Layer 4 of a small transformer language model trained on English Wikipedia (8 layers, counted from 0, width 128).
Take only the direct path to the model's output, skipping the later layers: a vector added to the residual stream pushes a token's score in proportion to its dot product with that token's output vector.

Output vectors of the tokens that the questions are about. A number n stands for (n - 500) times 0.003.
"tain": 456,299,570,454,227,585,667,508,568,500,575,355,412,616,570,361,464,471,528,307,405,382,510,500,493,205,779,525,349,481,584,388,597,682,330,554,424,578,676,594,510,533,555,707,413,500,606,611,318,568,726,165,591,398,651,332,763,484,355,175,432,403,496,482,543,176,485,354,443,582,422,427,465,542,374,722,397,378,538,496,504,523,667,467,581,319,549,609,507,435,665,623,528,394,852,503,521,477,360,702,434,522,338,425,596,478,821,541,670,444,481,580,491,628,570,723,601,630,485,303,441,373,471,516,255,358,547,430
"red": 686,529,494,431,227,478,456,582,503,314,553,433,656,356,440,523,379,470,513,428,509,357,553,412,503,466,615,495,758,573,513,602,648,629,445,389,538,390,439,647,364,289,508,609,520,562,462,354,175,324,564,456,520,441,523,551,460,680,472,437,575,574,527,553,496,250,282,210,360,301,453,438,442,552,524,557,435,428,472,648,441,401,418,342,447,333,742,464,435,660,504,425,493,396,551,559,396,425,367,593,377,572,515,492,551,618,512,403,564,846,647,431,419,577,397,608,579,518,530,351,453,728,729,507,328,444,393,510
"pen": 511,326,586,448,417,351,718,417,649,503,651,624,512,454,364,431,792,470,547,666,461,420,478,438,473,353,594,639,385,383,622,581,542,581,637,465,562,372,605,490,572,385,563,577,550,626,552,434,311,566,456,398,617,470,673,610,581,303,535,95,375,449,569,436,771,355,554,431,352,425,596,347,366,505,524,419,559,398,503,735,480,633,503,173,517,382,564,448,470,607,482,383,571,274,885,449,424,567,512,575,529,630,485,398,133,572,449,376,547,660,586,457,406,694,381,424,472,427,480,437,487,483,588,394,392,332,494,387
"ph": 356,450,452,282,361,421,638,567,417,541,492,370,515,431,728,497,699,397,504,541,619,458,656,523,478,160,496,410,536,637,609,623,404,490,805,630,543,329,380,504,398,574,525,523,526,594,554,391,179,530,447,508,664,428,596,538,473,322,572,420,463,380,540,471,448,540,621,645,395,517,640,370,516,378,434,470,393,473,652,565,480,521,461,238,549,418,665,488,500,277,391,581,351,316,612,564,266,583,383,632,382,583,375,440,396,610,928,324,624,629,397,375,566,506,434,539,410,514,604,662,544,544,448,618,468,587,560,481
"off": 622,449,511,439,449,341,497,500,551,429,451,470,401,559,553,569,545,549,477,447,584,371,388,283,465,216,624,745,410,668,456,372,603,625,680,539,508,288,295,511,519,622,521,579,467,640,226,768,328,624,590,444,419,632,355,571,559,484,497,507,566,366,671,512,666,588,390,237,437,550,489,541,604,456,478,652,674,310,579,476,434,523,607,361,373,415,494,469,413,527,298,445,469,427,601,638,446,388,421,533,287,581,560,545,530,572,485,338,626,480,348,598,534,446,461,467,508,527,742,419,541,497,486,431,415,310,458,494
"els": 482,684,411,630,297,470,679,441,586,461,462,480,515,481,476,445,463,561,590,419,630,305,651,479,489,392,469,366,439,539,513,397,659,553,657,606,363,293,708,675,560,527,455,487,576,559,484,605,394,702,609,346,400,717,530,381,383,368,440,616,545,302,521,323,668,486,409,315,472,486,452,637,402,500,451,620,460,377,395,707,560,479,560,470,503,516,573,631,415,328,175,440,661,475,587,447,188,747,596,506,475,609,580,467,537,476,470,497,583,629,695,527,497,657,529,480,667,431,597,389,445,545,584,364,260,484,330,307
"rent": 602,453,657,335,573,313,574,507,507,433,351,584,533,420,497,361,727,436,475,100,595,453,422,439,494,159,627,372,718,524,604,451,468,606,651,333,439,453,466,565,411,515,444,526,520,361,555,441,294,346,439,380,421,450,634,404,480,542,528,304,456,571,616,599,566,242,470,425,314,210,453,647,374,286,353,775,540,289,462,520,572,507,434,217,443,317,563,521,558,595,407,372,696,435,469,428,458,413,456,599,454,535,550,456,518,547,458,638,629,533,599,482,441,464,574,572,610,478,526,285,405,640,496,552,335,371,598,382
"ael": 610,610,476,540,319,345,525,413,540,671,496,600,484,653,422,615,514,487,552,233,658,472,420,398,502,305,329,703,347,597,644,396,840,717,672,492,510,671,487,507,437,361,612,441,566,541,504,619,305,620,699,330,857,441,300,372,487,449,546,442,321,583,595,386,695,492,445,456,372,553,454,206,511,299,366,517,540,160,184,577,575,536,419,462,556,347,500,453,475,328,282,668,381,652,691,483,294,403,322,576,362,591,497,576,577,410,844,507,568,667,399,342,385,428,591,609,283,508,703,419,482,432,383,625,577,307,568,429
" called": 414,390,559,449,472,395,542,471,481,539,404,634,455,505,538,414,520,591,624,399,441,508,556,339,442,445,478,513,572,580,344,446,626,647,452,535,635,562,533,471,481,554,546,554,322,620,567,428,342,602,510,331,684,467,505,537,523,442,542,452,622,500,348,651,528,532,602,446,524,488,479,366,479,313,401,473,578,460,572,573,534,586,514,439,378,425,547,539,467,476,423,577,638,526,595,529,484,429,623,492,302,533,536,396,573,548,590,341,585,623,474,452,442,461,515,446,496,569,417,387,484,505,481,364,545,416,384,454
"ity": 447,455,310,451,289,639,603,633,373,507,257,606,594,398,486,337,450,492,552,434,429,688,494,371,474,531,488,706,595,554,666,468,490,595,516,733,334,366,500,506,503,678,480,578,342,421,649,463,474,524,673,451,496,758,644,536,353,620,639,443,279,458,546,585,590,326,493,249,421,486,688,613,450,446,495,645,422,255,325,503,410,591,497,386,369,619,694,361,547,419,430,476,485,563,448,462,667,264,372,596,416,425,482,421,504,476,684,478,467,583,555,721,319,729,442,396,538,389,412,504,578,650,616,366,549,272,434,628
"lished": 535,535,484,519,454,594,606,431,497,476,496,551,582,462,343,349,517,624,563,451,518,290,483,406,475,345,541,821,719,622,706,566,643,679,614,467,435,542,606,583,421,536,336,612,633,434,538,524,356,602,475,295,639,673,333,429,691,380,452,291,536,795,471,630,435,370,408,684,255,367,443,371,298,267,332,695,442,323,634,634,619,402,412,409,511,374,473,445,583,353,336,577,484,580,692,543,514,458,500,617,477,574,487,230,578,464,731,373,641,547,690,584,476,610,526,618,415,542,574,496,324,587,328,257,208,479,399,412
"ights": 561,622,395,544,677,619,485,510,609,440,444,487,532,234,490,580,472,482,483,308,559,588,623,524,489,399,500,595,229,589,591,474,806,516,508,596,417,597,681,536,310,597,340,640,442,518,516,699,203,621,643,607,441,510,674,377,500,259,411,653,611,253,369,406,435,483,526,472,397,430,482,402,382,439,342,376,507,160,295,601,398,657,640,339,437,412,662,509,728,468,419,458,620,302,600,423,548,455,518,684,434,466,523,305,356,530,463,497,454,666,455,476,558,576,556,419,473,518,379,421,390,473,526,331,605,472,388,443
"ran": 445,388,551,413,515,445,533,305,511,472,674,344,443,514,491,494,411,556,504,547,606,566,478,596,514,429,628,584,383,540,592,570,667,578,629,558,520,444,450,509,568,394,502,680,292,397,466,406,324,385,536,172,497,381,712,430,521,516,591,487,383,622,521,587,523,360,576,437,370,372,555,368,559,446,427,557,589,285,539,483,678,541,253,643,488,438,661,571,577,462,465,465,493,487,407,380,443,476,375,488,404,738,580,525,474,550,573,376,632,433,517,367,429,534,447,784,599,462,506,452,508,530,483,411,297,380,567,621
"ually": 550,417,558,544,30,388,802,438,585,347,556,595,510,576,553,387,528,542,476,565,709,451,366,172,448,258,517,433,578,457,461,455,857,579,527,555,516,831,578,514,456,624,427,395,474,447,431,533,358,752,271,246,630,564,348,482,554,364,292,571,601,856,620,635,797,392,628,414,444,477,386,442,536,355,467,708,590,286,418,676,405,629,624,272,701,442,493,797,367,560,455,619,529,309,527,391,515,503,433,649,528,490,370,523,372,504,538,496,736,653,397,493,516,551,616,626,469,589,324,628,615,485,589,466,206,514,455,388
"ately": 563,278,357,459,328,593,500,602,541,658,312,504,561,404,565,519,700,444,631,395,362,496,361,406,496,270,438,736,699,688,558,291,670,629,678,644,556,541,478,554,367,552,410,557,379,528,707,481,356,526,473,311,591,614,579,277,495,435,604,245,264,519,618,523,661,290,492,368,327,543,415,614,241,533,374,548,666,232,453,580,390,537,219,278,588,441,522,396,675,583,287,579,543,154,563,557,612,271,667,664,488,343,209,569,609,585,548,331,591,500,497,556,474,496,569,500,419,619,276,496,628,304,630,491,294,537,619,335
"ame": 570,480,597,508,633,695,449,594,357,612,437,653,457,397,497,562,378,510,713,455,748,385,546,301,501,551,525,513,371,513,625,496,835,443,511,583,553,290,510,536,535,355,487,678,344,627,476,414,381,461,534,316,562,376,413,520,522,558,402,446,425,252,500,564,744,475,570,335,389,407,392,490,217,635,422,388,672,307,480,588,445,552,318,425,712,372,477,434,592,458,350,572,398,536,686,534,414,445,530,656,584,604,597,507,560,519,596,486,444,520,383,494,577,518,497,464,536,625,451,433,462,266,586,497,513,400,531,526
"rew": 628,576,656,488,465,383,401,376,641,527,338,510,564,566,812,480,433,616,574,512,607,322,429,359,490,324,651,608,638,478,516,477,677,572,636,640,575,582,725,802,485,383,500,411,432,711,354,463,158,575,643,330,537,763,628,306,426,577,651,309,528,430,624,527,351,192,514,370,449,315,378,360,527,490,337,595,582,368,487,466,463,489,647,376,552,369,484,528,490,490,555,449,381,344,557,320,356,406,540,531,500,524,506,492,538,503,448,406,500,598,541,325,535,467,485,615,506,537,572,417,356,567,570,407,470,446,481,596
"era": 627,624,517,666,271,562,653,442,451,548,414,451,581,548,386,394,222,496,500,360,630,213,667,474,481,371,569,552,336,602,581,462,496,497,549,520,369,336,565,531,489,632,418,717,478,640,739,525,372,652,297,470,463,450,555,479,485,447,337,566,487,551,545,534,484,484,591,351,443,522,511,441,673,424,503,525,412,186,539,544,597,610,391,468,327,421,470,520,420,556,396,577,535,301,717,380,326,520,506,598,433,637,653,413,318,417,516,512,645,572,366,620,529,336,617,445,655,483,706,500,473,410,411,486,383,424,543,650
"ov": 513,528,500,487,604,370,404,198,599,683,404,458,623,611,425,500,297,305,716,510,604,441,492,285,515,537,490,607,399,582,489,523,576,560,552,521,342,226,391,473,544,585,364,497,574,551,391,652,204,364,488,375,442,566,528,378,628,463,587,500,571,392,577,454,504,380,578,379,474,608,572,440,425,459,491,477,466,284,495,426,514,522,503,400,616,411,380,484,486,708,376,494,468,441,541,346,492,390,580,605,525,586,600,444,516,710,565,438,438,326,340,678,456,469,494,540,481,550,543,386,470,547,480,526,503,448,426,356
"ther": 460,313,576,452,530,533,622,572,546,487,576,542,533,564,524,523,541,481,614,366,500,313,506,551,481,474,708,564,670,413,484,611,449,682,647,378,509,247,645,619,518,462,399,834,428,671,406,350,208,666,601,500,623,633,258,465,552,387,677,452,562,429,514,351,557,231,467,323,318,456,571,566,377,371,412,443,551,522,326,643,476,592,517,659,587,397,715,397,611,441,521,385,359,529,571,394,435,524,381,497,408,500,346,524,390,530,525,409,601,632,685,364,624,549,393,589,457,558,374,526,637,387,617,459,434,338,399,324

Each question shows what one neuron of this layer's MLP adds at an activation of 1. A number n stands for (n - 500) times 0.00056.

n228: 484,637,534,347,601,533,551,455,197,412,454,351,600,493,532,362,417,391,444,445,266,397,511,608,572,528,547,484,424,491,500,532,636,422,448,572,592,216,476,610,406,440,497,689,584,576,399,402,748,403,565,453,592,604,494,428,487,566,548,353,420,497,701,596,630,277,370,447,571,503,471,608,478,373,519,666,570,633,650,513,474,487,600,600,477,513,487,359,485,551,219,666,400,393,326,386,540,354,425,640,683,497,423,382,423,418,500,676,429,366,371,524,650,418,459,520,468,344,520,607,607,578,537,301,352,581,491,579
Pushed up most: "ity"

n268: 541,527,456,425,428,483,602,458,522,497,500,540,365,322,446,500,375,536,466,515,742,477,530,385,536,365,517,557,747,568,539,454,392,515,518,547,341,394,486,305,494,738,575,480,738,524,459,615,464,688,864,405,343,491,626,473,553,272,415,560,287,538,377,563,548,587,357,696,277,468,420,569,274,544,398,629,350,343,587,443,445,579,552,466,520,428,396,434,335,348,437,532,487,403,500,523,421,589,407,533,539,428,525,286,629,523,418,631,464,620,576,375,491,421,593,480,621,365,463,497,443,506,556,503,500,659,462,233
Which of these tokens does it push down most? "ran"

n77: 651,489,533,611,572,609,393,554,383,583,619,554,387,479,731,480,559,487,507,630,378,514,576,527,526,554,189,657,547,493,590,470,530,478,465,576,490,796,660,585,404,487,672,703,349,666,523,500,503,404,398,482,438,685,503,561,520,710,433,614,503,454,684,398,388,539,526,684,376,614,574,476,602,431,315,748,539,428,418,479,274,528,486,500,535,268,683,414,543,467,577,597,402,394,433,521,615,285,619,459,358,363,404,552,636,469,440,630,680,578,510,770,454,552,311,400,466,362,493,520,638,247,412,602,587,574,437,515
Pushed up most: "ately"

n266: 445,403,440,435,534,462,714,507,595,606,361,493,675,435,566,432,569,537,450,356,486,473,448,634,561,572,498,589,332,332,600,456,558,473,648,571,410,380,593,544,503,573,578,394,508,471,518,408,424,551,540,495,592,646,367,365,485,447,556,490,495,583,412,586,550,551,485,397,273,311,446,399,455,465,343,538,583,641,473,444,444,457,536,437,463,508,637,584,427,630,500,486,420,442,416,413,418,444,395,575,469,510,435,363,453,628,509,545,445,545,429,489,561,601,441,460,412,533,614,644,471,393,502,449,739,540,487,340
Pushed up most: "ther"

n220: 440,500,400,529,546,532,423,639,726,672,564,278,685,432,476,311,481,676,450,596,558,461,398,394,392,548,377,419,563,583,572,410,330,494,566,483,365,617,449,318,426,590,392,598,476,399,629,518,489,549,640,406,493,494,497,360,419,368,536,400,313,670,750,482,312,325,593,599,401,528,442,680,365,657,634,443,593,332,561,593,508,741,659,792,338,475,600,473,387,578,429,553,607,377,572,293,624,254,528,378,569,448,376,590,583,358,298,515,416,508,419,385,363,429,538,345,462,544,576,682,391,636,530,455,459,581,564,767
Which three tokens does it push up most, strongest first? "ately", "ity", "era"

n17: 530,388,652,405,481,490,614,463,553,317,294,442,652,401,427,623,568,361,696,541,328,497,713,722,466,405,572,536,646,544,476,577,541,511,573,500,248,361,393,465,461,411,551,426,404,526,476,512,491,613,485,519,444,389,471,353,593,681,468,572,712,452,356,395,585,436,503,392,315,511,375,340,530,559,479,554,325,456,506,370,489,478,438,509,378,396,475,404,378,370,554,500,481,365,337,547,544,555,409,580,442,537,359,473,460,364,381,736,408,688,434,523,638,506,473,559,365,431,336,563,580,475,482,731,470,537,310,631
Which three tokens does it push up most, strongest first? "red", "ther", "ph"

n259: 331,552,382,472,530,617,434,436,375,610,402,427,468,367,561,433,656,371,595,432,513,580,392,306,510,443,305,372,423,635,438,532,357,552,539,436,238,393,478,524,460,478,448,516,569,447,413,473,491,520,448,647,582,475,672,472,558,421,469,675,636,468,437,485,453,543,454,505,368,524,574,400,497,434,629,381,522,229,525,531,561,546,473,745,455,561,635,543,431,576,491,493,540,618,608,389,558,550,521,660,571,518,519,340,373,305,418,354,645,636,430,487,569,554,385,654,451,578,537,445,539,637,257,433,417,446,334,387
Which of these tokens does it push down most? "rew"

n219: 529,543,489,414,509,629,340,433,543,477,384,550,545,512,491,677,500,486,621,511,550,660,612,568,546,865,567,500,605,509,549,577,583,558,632,494,524,399,565,463,549,494,512,375,263,506,369,328,642,631,469,407,628,484,368,535,517,602,517,564,515,486,443,411,639,644,477,456,380,460,600,615,538,577,324,734,617,605,544,660,561,427,506,399,530,664,577,558,521,366,488,565,515,525,713,314,327,526,439,572,462,458,613,500,500,397,363,666,359,568,625,676,588,582,659,488,411,560,568,477,547,357,360,416,427,425,552,434
Which three tokens does it push up most, strongest first? "ame", "els", "ther"

n131: 610,628,536,755,669,486,366,672,532,591,287,396,428,195,493,500,322,465,264,462,606,597,645,609,671,536,454,434,439,564,478,710,440,472,598,536,267,515,633,641,357,541,337,570,581,516,487,510,364,651,687,504,602,376,544,539,630,457,547,459,600,421,500,355,596,341,519,577,391,512,533,524,318,545,487,529,593,472,593,528,408,411,530,351,483,677,524,448,465,378,562,438,510,640,490,304,568,460,380,466,480,389,449,481,523,627,393,676,226,577,369,647,611,422,669,626,768,442,486,611,587,497,596,572,661,494,448,564
Which of these tokens does it push down most? "ually"

n24: 412,242,546,330,529,451,586,550,500,558,490,530,436,731,676,626,416,541,488,527,616,594,555,441,504,470,389,284,284,551,642,508,468,629,461,601,455,532,490,213,485,594,344,368,490,373,540,356,283,453,452,638,443,381,434,316,344,500,388,479,629,466,633,364,440,536,485,598,693,334,540,503,424,506,584,335,484,429,593,575,550,571,456,430,715,529,376,469,672,503,663,510,601,588,627,386,516,643,393,404,506,620,558,394,500,548,559,497,437,335,503,534,368,449,587,455,394,466,654,509,477,535,600,565,180,603,389,528
Which two tokens does it push up most, strongest first? "ph", "ov"

n53: 562,600,379,370,406,578,621,537,380,611,592,621,328,163,468,688,296,537,331,384,504,688,353,560,508,477,305,500,531,624,594,596,528,387,598,479,288,350,691,610,316,357,702,391,630,584,493,482,805,416,486,417,664,510,744,576,542,405,366,483,682,513,458,559,443,349,558,592,407,519,521,325,455,403,578,430,385,479,623,467,668,625,393,400,675,573,541,517,737,774,489,504,482,450,656,471,511,458,397,457,560,442,477,648,564,584,783,484,449,648,703,492,394,387,507,540,601,535,567,545,523,604,682,349,534,367,381,328
Pushed up most: "red"

n204: 614,555,525,448,656,656,635,641,607,423,321,398,296,425,477,535,428,512,262,566,483,412,624,724,471,581,403,542,306,617,417,621,599,375,662,407,540,478,569,594,299,684,631,590,636,614,458,473,423,552,541,393,522,312,459,570,449,639,407,423,339,383,510,659,605,490,544,397,431,527,770,272,548,471,533,497,619,570,567,524,741,429,556,433,725,644,605,423,695,555,368,453,493,370,657,443,594,578,544,344,546,424,568,680,605,678,554,651,569,500,384,458,692,637,467,480,530,615,517,506,470,424,513,642,482,503,503,485
Which three tokens does it push up most, strongest first? "ame", "ph", "ights"

n12: 487,442,408,280,407,507,552,506,330,312,601,568,489,537,542,660,593,586,224,463,289,517,396,558,456,549,585,731,461,487,475,465,485,561,494,644,423,604,455,421,303,546,462,448,460,405,603,666,530,398,541,528,547,446,419,503,382,323,509,586,615,431,649,355,375,439,399,624,645,518,373,650,535,491,387,586,439,450,445,341,496,503,369,487,266,353,473,513,618,423,542,690,317,953,619,573,580,639,659,667,507,553,468,415,578,282,594,522,580,371,519,486,497,406,523,470,455,589,565,420,533,655,547,309,535,602,555,427
Which two tokens does it push up most, strongest first? "lished", "ael"

n208: 444,443,563,597,615,500,507,455,348,459,400,604,594,453,478,358,500,564,582,503,603,540,370,516,319,420,222,570,552,550,414,535,457,672,666,589,374,368,432,789,424,385,468,636,326,649,335,543,441,600,487,408,416,479,580,583,434,618,540,442,526,450,531,567,583,379,693,398,542,600,529,305,532,372,522,437,346,323,485,399,236,690,640,557,404,480,208,567,745,596,500,404,517,660,517,553,533,590,599,452,461,484,553,509,574,350,368,340,654,748,529,472,430,490,352,404,692,475,500,560,617,490,472,524,323,646,602,486
Pushed up most: "rew"

n221: 254,568,709,574,354,386,457,449,698,567,525,361,474,536,544,517,339,707,350,382,464,543,666,415,542,463,467,375,533,407,519,294,473,465,533,503,584,551,662,355,537,494,684,543,389,471,631,280,420,503,328,550,231,643,533,628,427,375,477,551,551,318,347,450,456,443,454,459,244,559,469,384,557,301,527,383,383,589,746,536,551,451,352,280,342,384,486,450,552,483,490,338,660,570,653,277,377,500,500,360,503,441,459,454,510,384,451,398,257,425,278,448,414,532,548,444,459,407,403,275,465,379,507,400,360,360,574,538
Pushed up most: "era"

n287: 629,320,545,668,453,683,243,550,337,233,607,679,575,431,339,409,432,616,671,443,391,555,516,444,273,557,520,625,557,590,596,344,362,509,408,497,411,511,542,332,461,363,663,521,517,384,575,632,585,607,490,388,503,444,636,575,283,493,494,382,443,302,465,431,763,441,433,525,674,612,401,664,633,497,639,357,497,544,534,441,316,418,560,555,725,677,545,670,376,513,513,504,552,314,517,672,493,470,515,466,656,439,675,371,463,404,298,467,537,347,480,593,491,687,460,598,466,529,563,500,562,611,487,306,518,590,464,519
Which of these tokens does it push down most? "ph"

n152: 454,503,427,579,452,441,500,500,413,414,636,355,412,451,481,555,454,494,464,413,473,490,393,528,255,503,478,509,642,545,438,604,377,529,464,420,619,372,523,597,421,491,424,639,329,606,497,398,698,267,542,639,728,445,443,473,585,438,645,535,378,574,743,526,373,474,597,442,492,543,565,413,616,439,522,509,484,459,459,617,388,616,469,552,699,401,484,288,709,469,472,321,477,365,582,535,391,494,545,512,494,506,356,700,616,484,407,159,406,572,774,311,367,397,531,589,560,491,454,586,442,500,790,583,375,497,448,521
Pushed up most: "ther"

n137: 454,475,620,583,319,386,239,413,599,607,733,545,415,554,537,513,472,510,550,670,634,443,488,554,508,309,426,571,496,401,417,626,412,497,419,473,708,531,648,598,543,574,500,561,545,600,473,493,395,652,623,594,480,506,445,562,533,456,555,574,562,534,664,468,529,369,487,728,424,559,309,595,393,477,551,577,539,524,526,429,842,602,648,683,447,451,571,456,656,250,284,658,425,386,304,636,750,204,673,573,479,555,395,563,503,479,477,526,721,530,550,611,559,402,561,367,491,433,482,466,659,507,381,116,577,473,349,473
Which two tokens does it push up most, strongest first? "lished", "ther"

n173: 550,622,705,372,483,578,314,442,343,446,571,343,402,473,728,580,665,611,560,403,541,676,239,413,664,332,689,468,317,487,658,573,533,521,416,618,410,500,473,567,351,463,427,531,484,589,612,454,377,607,365,562,622,482,516,538,630,538,534,604,604,342,368,402,462,267,362,437,837,539,442,450,653,386,600,376,551,450,527,453,549,410,497,627,453,547,669,484,618,545,458,471,311,598,680,460,493,442,665,297,659,559,447,550,523,376,615,457,547,564,737,658,462,390,432,513,515,471,630,589,642,480,531,479,556,523,337,591
Pushed up most: "rew"

n4: 414,268,494,651,513,731,463,482,424,388,533,368,681,358,375,357,585,578,494,327,571,609,537,440,546,432,379,412,428,377,475,477,489,479,488,469,556,442,293,675,432,604,376,500,590,452,428,445,481,485,515,550,403,447,449,625,382,509,264,479,312,549,368,437,554,678,500,456,442,543,427,689,630,503,509,394,536,372,577,269,485,765,707,426,611,396,470,550,667,450,500,455,513,763,546,510,676,377,563,618,475,529,653,331,490,562,500,605,669,469,500,771,443,419,528,568,488,559,457,643,724,474,494,509,309,486,544,564
Which of these tokens does it push down most? "rew"

n71: 655,728,468,472,553,459,683,442,450,510,419,417,328,449,561,430,361,500,544,575,448,497,573,305,511,669,597,506,440,509,511,518,489,418,503,455,446,455,431,388,624,451,545,562,275,525,474,523,543,688,585,765,331,427,559,374,742,397,586,267,379,482,490,486,821,490,330,346,393,464,461,530,522,605,633,468,449,675,527,632,549,551,595,465,544,718,493,340,473,490,449,349,334,405,381,314,483,679,636,622,431,344,468,503,654,520,464,633,435,668,429,655,506,604,699,613,497,369,589,586,600,417,402,651,373,500,635,449
Pushed up most: "els"

n277: 439,447,488,489,439,388,668,424,457,582,516,588,616,503,337,429,467,432,453,592,389,444,514,419,634,545,396,287,494,509,679,543,540,688,529,638,617,636,424,490,678,390,529,367,470,472,459,301,717,378,314,272,506,514,523,414,292,494,432,556,473,541,442,466,452,587,500,553,535,503,452,445,450,468,381,526,684,350,522,335,303,556,512,605,522,349,746,703,518,453,402,434,391,380,509,280,469,575,527,651,470,479,474,384,368,395,480,556,376,563,624,438,538,574,485,387,445,427,487,606,578,467,625,610,481,542,447,264
Which of these tokens does it push down most? "off"

n176: 497,457,401,525,313,452,519,538,492,571,711,492,349,403,445,514,530,503,503,461,454,400,610,433,722,384,561,457,399,398,613,545,556,519,433,586,575,434,294,470,509,464,349,454,686,478,454,452,595,511,514,365,335,651,617,544,560,411,456,429,491,351,419,352,653,754,449,408,496,316,346,545,540,480,413,540,624,517,530,470,520,506,667,568,500,467,458,474,391,296,566,532,624,538,540,390,599,503,479,495,480,456,468,475,485,392,513,724,685,692,368,554,511,524,497,455,585,500,729,626,674,518,565,508,544,680,709,487
Pushed up most: "els"

n141: 418,554,566,442,582,204,493,451,472,427,661,598,409,635,551,309,434,540,443,506,589,349,500,516,562,322,585,363,514,368,407,611,631,530,435,440,393,548,613,374,231,555,525,380,415,564,612,282,517,219,497,486,332,479,593,552,544,557,540,539,588,604,597,480,542,453,516,425,530,645,445,513,300,604,342,430,530,442,473,638,504,634,692,607,483,493,749,538,534,516,593,482,735,493,463,487,447,603,462,512,325,641,723,547,347,383,769,543,363,543,561,511,532,308,410,480,455,478,459,309,506,598,390,518,608,559,487,227
Pushed up most: "rent"

n167: 550,490,534,473,529,430,361,376,367,428,749,609,624,299,433,582,713,561,528,534,337,670,538,474,522,566,561,440,465,363,635,757,428,449,469,431,477,529,608,603,400,545,475,527,396,364,566,471,477,455,351,520,722,295,420,599,559,642,512,575,590,553,565,477,606,533,559,491,609,462,372,523,541,528,570,497,316,561,647,627,393,659,642,453,688,592,413,528,688,424,500,560,527,386,718,281,484,554,451,518,654,689,528,540,613,411,468,331,336,331,481,469,300,605,506,487,688,622,577,519,416,351,481,627,600,332,405,496
Which two tokens does it push up most, strongest first? "pen", "ame"

n224: 516,377,386,446,558,427,464,655,594,447,719,443,663,346,603,282,475,398,399,365,443,605,643,363,406,507,386,503,318,692,511,482,175,535,490,480,451,642,422,593,464,598,424,440,380,668,676,308,620,414,461,546,500,509,365,486,625,414,402,358,581,614,683,668,353,462,519,472,646,580,406,386,319,565,594,510,384,368,390,311,674,580,737,425,597,486,647,437,350,384,613,545,465,529,612,414,593,440,445,491,315,531,544,451,567,410,560,493,451,674,500,380,315,104,510,483,509,392,610,450,594,422,435,424,685,441,490,406
Which of these tokens does it push down most? "els"

n183: 391,636,551,474,547,397,605,310,386,579,449,509,537,519,537,698,388,497,461,804,632,468,434,429,684,483,546,534,524,455,634,570,389,555,654,534,394,500,520,511,421,375,436,546,645,515,540,468,405,383,371,769,452,497,361,268,455,488,515,468,537,580,566,345,696,481,539,417,476,577,602,608,536,536,587,524,684,352,535,510,514,241,450,606,669,510,558,652,624,543,420,558,397,654,604,228,618,528,604,520,609,340,653,593,419,634,483,524,358,589,558,450,567,551,466,402,409,536,565,686,578,654,605,491,530,386,573,385
Pushed up most: "ov"

n110: 375,597,622,458,484,236,418,313,472,437,317,363,500,510,525,566,518,564,388,666,480,413,538,407,338,717,553,690,556,534,432,543,342,524,503,673,298,759,537,342,566,467,428,629,412,509,497,713,683,500,699,571,374,467,500,510,472,440,561,389,477,573,414,613,507,433,447,574,588,515,446,474,242,569,439,453,406,332,467,690,219,470,281,594,553,414,350,601,695,456,405,638,437,566,480,520,583,672,558,473,603,611,409,606,294,526,447,595,554,511,402,684,520,467,583,477,565,431,567,594,611,607,339,630,465,517,500,349
Which of these tokens does it push down most? "red"

n257: 613,424,461,553,680,555,306,500,526,243,486,377,565,538,464,539,294,677,500,596,715,642,559,391,522,837,625,533,442,468,732,533,470,397,573,637,524,723,651,473,487,384,386,665,520,513,398,561,425,638,539,560,407,327,411,340,536,336,509,566,350,576,287,521,746,524,461,475,465,433,490,473,533,581,546,464,594,353,494,503,780,500,353,630,415,609,545,451,445,454,608,460,486,572,493,476,442,328,732,568,527,409,602,477,553,538,305,548,541,394,621,500,566,660,324,347,509,513,441,307,658,682,461,525,288,410,595,564
Pushed up most: "ran"

n55: 500,662,428,665,639,310,582,503,488,576,449,494,567,429,494,418,411,380,488,479,316,600,540,438,437,503,487,399,544,545,500,425,517,541,580,585,404,634,333,571,349,587,439,238,664,459,589,595,465,471,683,389,506,419,663,772,418,644,661,230,391,565,441,629,444,529,410,431,520,511,623,484,542,623,383,433,545,485,422,481,632,615,749,488,373,573,658,366,268,460,326,411,519,734,646,453,519,540,638,425,612,569,531,470,472,561,606,531,428,575,390,413,654,557,420,427,477,464,533,518,618,538,398,696,477,462,543,462
Which of these tokens does it push down most? "ther"

n236: 397,400,478,380,500,383,463,470,472,547,361,372,576,574,354,362,512,327,541,635,395,593,610,455,511,459,494,560,528,534,450,656,496,470,601,610,411,628,547,695,462,587,541,303,334,545,269,366,536,288,494,561,475,336,577,634,447,307,545,386,539,450,479,340,462,750,395,426,386,617,612,546,585,662,462,538,487,363,539,407,559,480,629,700,516,520,437,339,230,567,516,447,377,559,544,435,437,538,546,353,391,724,482,329,423,467,521,507,589,342,440,358,503,388,404,307,732,309,365,491,629,425,562,582,372,548,614,579
Pushed up most: "ph"

n177: 331,566,466,482,552,372,654,378,466,568,562,521,374,305,437,447,433,500,589,503,577,424,429,664,425,350,409,475,428,632,637,531,767,423,497,450,637,662,340,500,240,574,503,443,699,506,569,694,597,494,417,614,339,459,500,618,500,506,527,628,468,529,601,651,453,595,268,579,529,381,465,266,447,408,566,413,408,349,393,507,609,689,487,549,516,477,493,512,456,447,244,360,497,681,636,597,640,349,497,612,560,526,635,393,668,399,577,716,539,500,484,298,446,432,396,539,575,580,513,534,338,548,402,569,708,442,559,454
Which of these tokens does it push down most? "ther"

n215: 378,497,572,377,608,300,595,560,435,484,517,491,386,493,481,494,550,482,428,534,554,537,663,474,561,510,330,263,681,584,610,633,269,302,543,544,464,522,324,496,500,503,758,364,572,345,424,434,562,312,410,412,719,536,604,503,600,718,430,611,345,479,493,520,455,427,556,545,475,383,452,559,607,453,621,733,617,492,692,373,652,467,584,603,520,474,403,503,233,506,415,447,540,458,426,536,404,650,485,548,661,441,560,571,468,464,258,648,404,338,449,337,352,470,462,569,671,487,497,336,419,367,562,624,414,620,462,518
Which two tokens does it push up most, strongest first? "rent", "ran"

n193: 527,699,700,596,421,575,440,435,416,558,590,462,456,461,528,671,428,562,488,500,540,380,821,680,671,503,552,598,439,609,600,593,479,442,384,555,436,386,651,586,473,550,424,470,741,739,457,446,401,403,452,661,431,396,515,707,646,497,635,541,422,463,550,613,440,445,593,653,406,489,537,414,506,418,516,647,597,355,497,562,507,474,453,366,513,314,555,488,390,481,432,442,639,433,493,652,452,342,415,372,575,513,685,645,528,558,586,486,236,627,396,493,480,455,463,376,560,208,349,393,538,399,615,594,456,511,488,283
Which of these tokens does it push down most? "ually"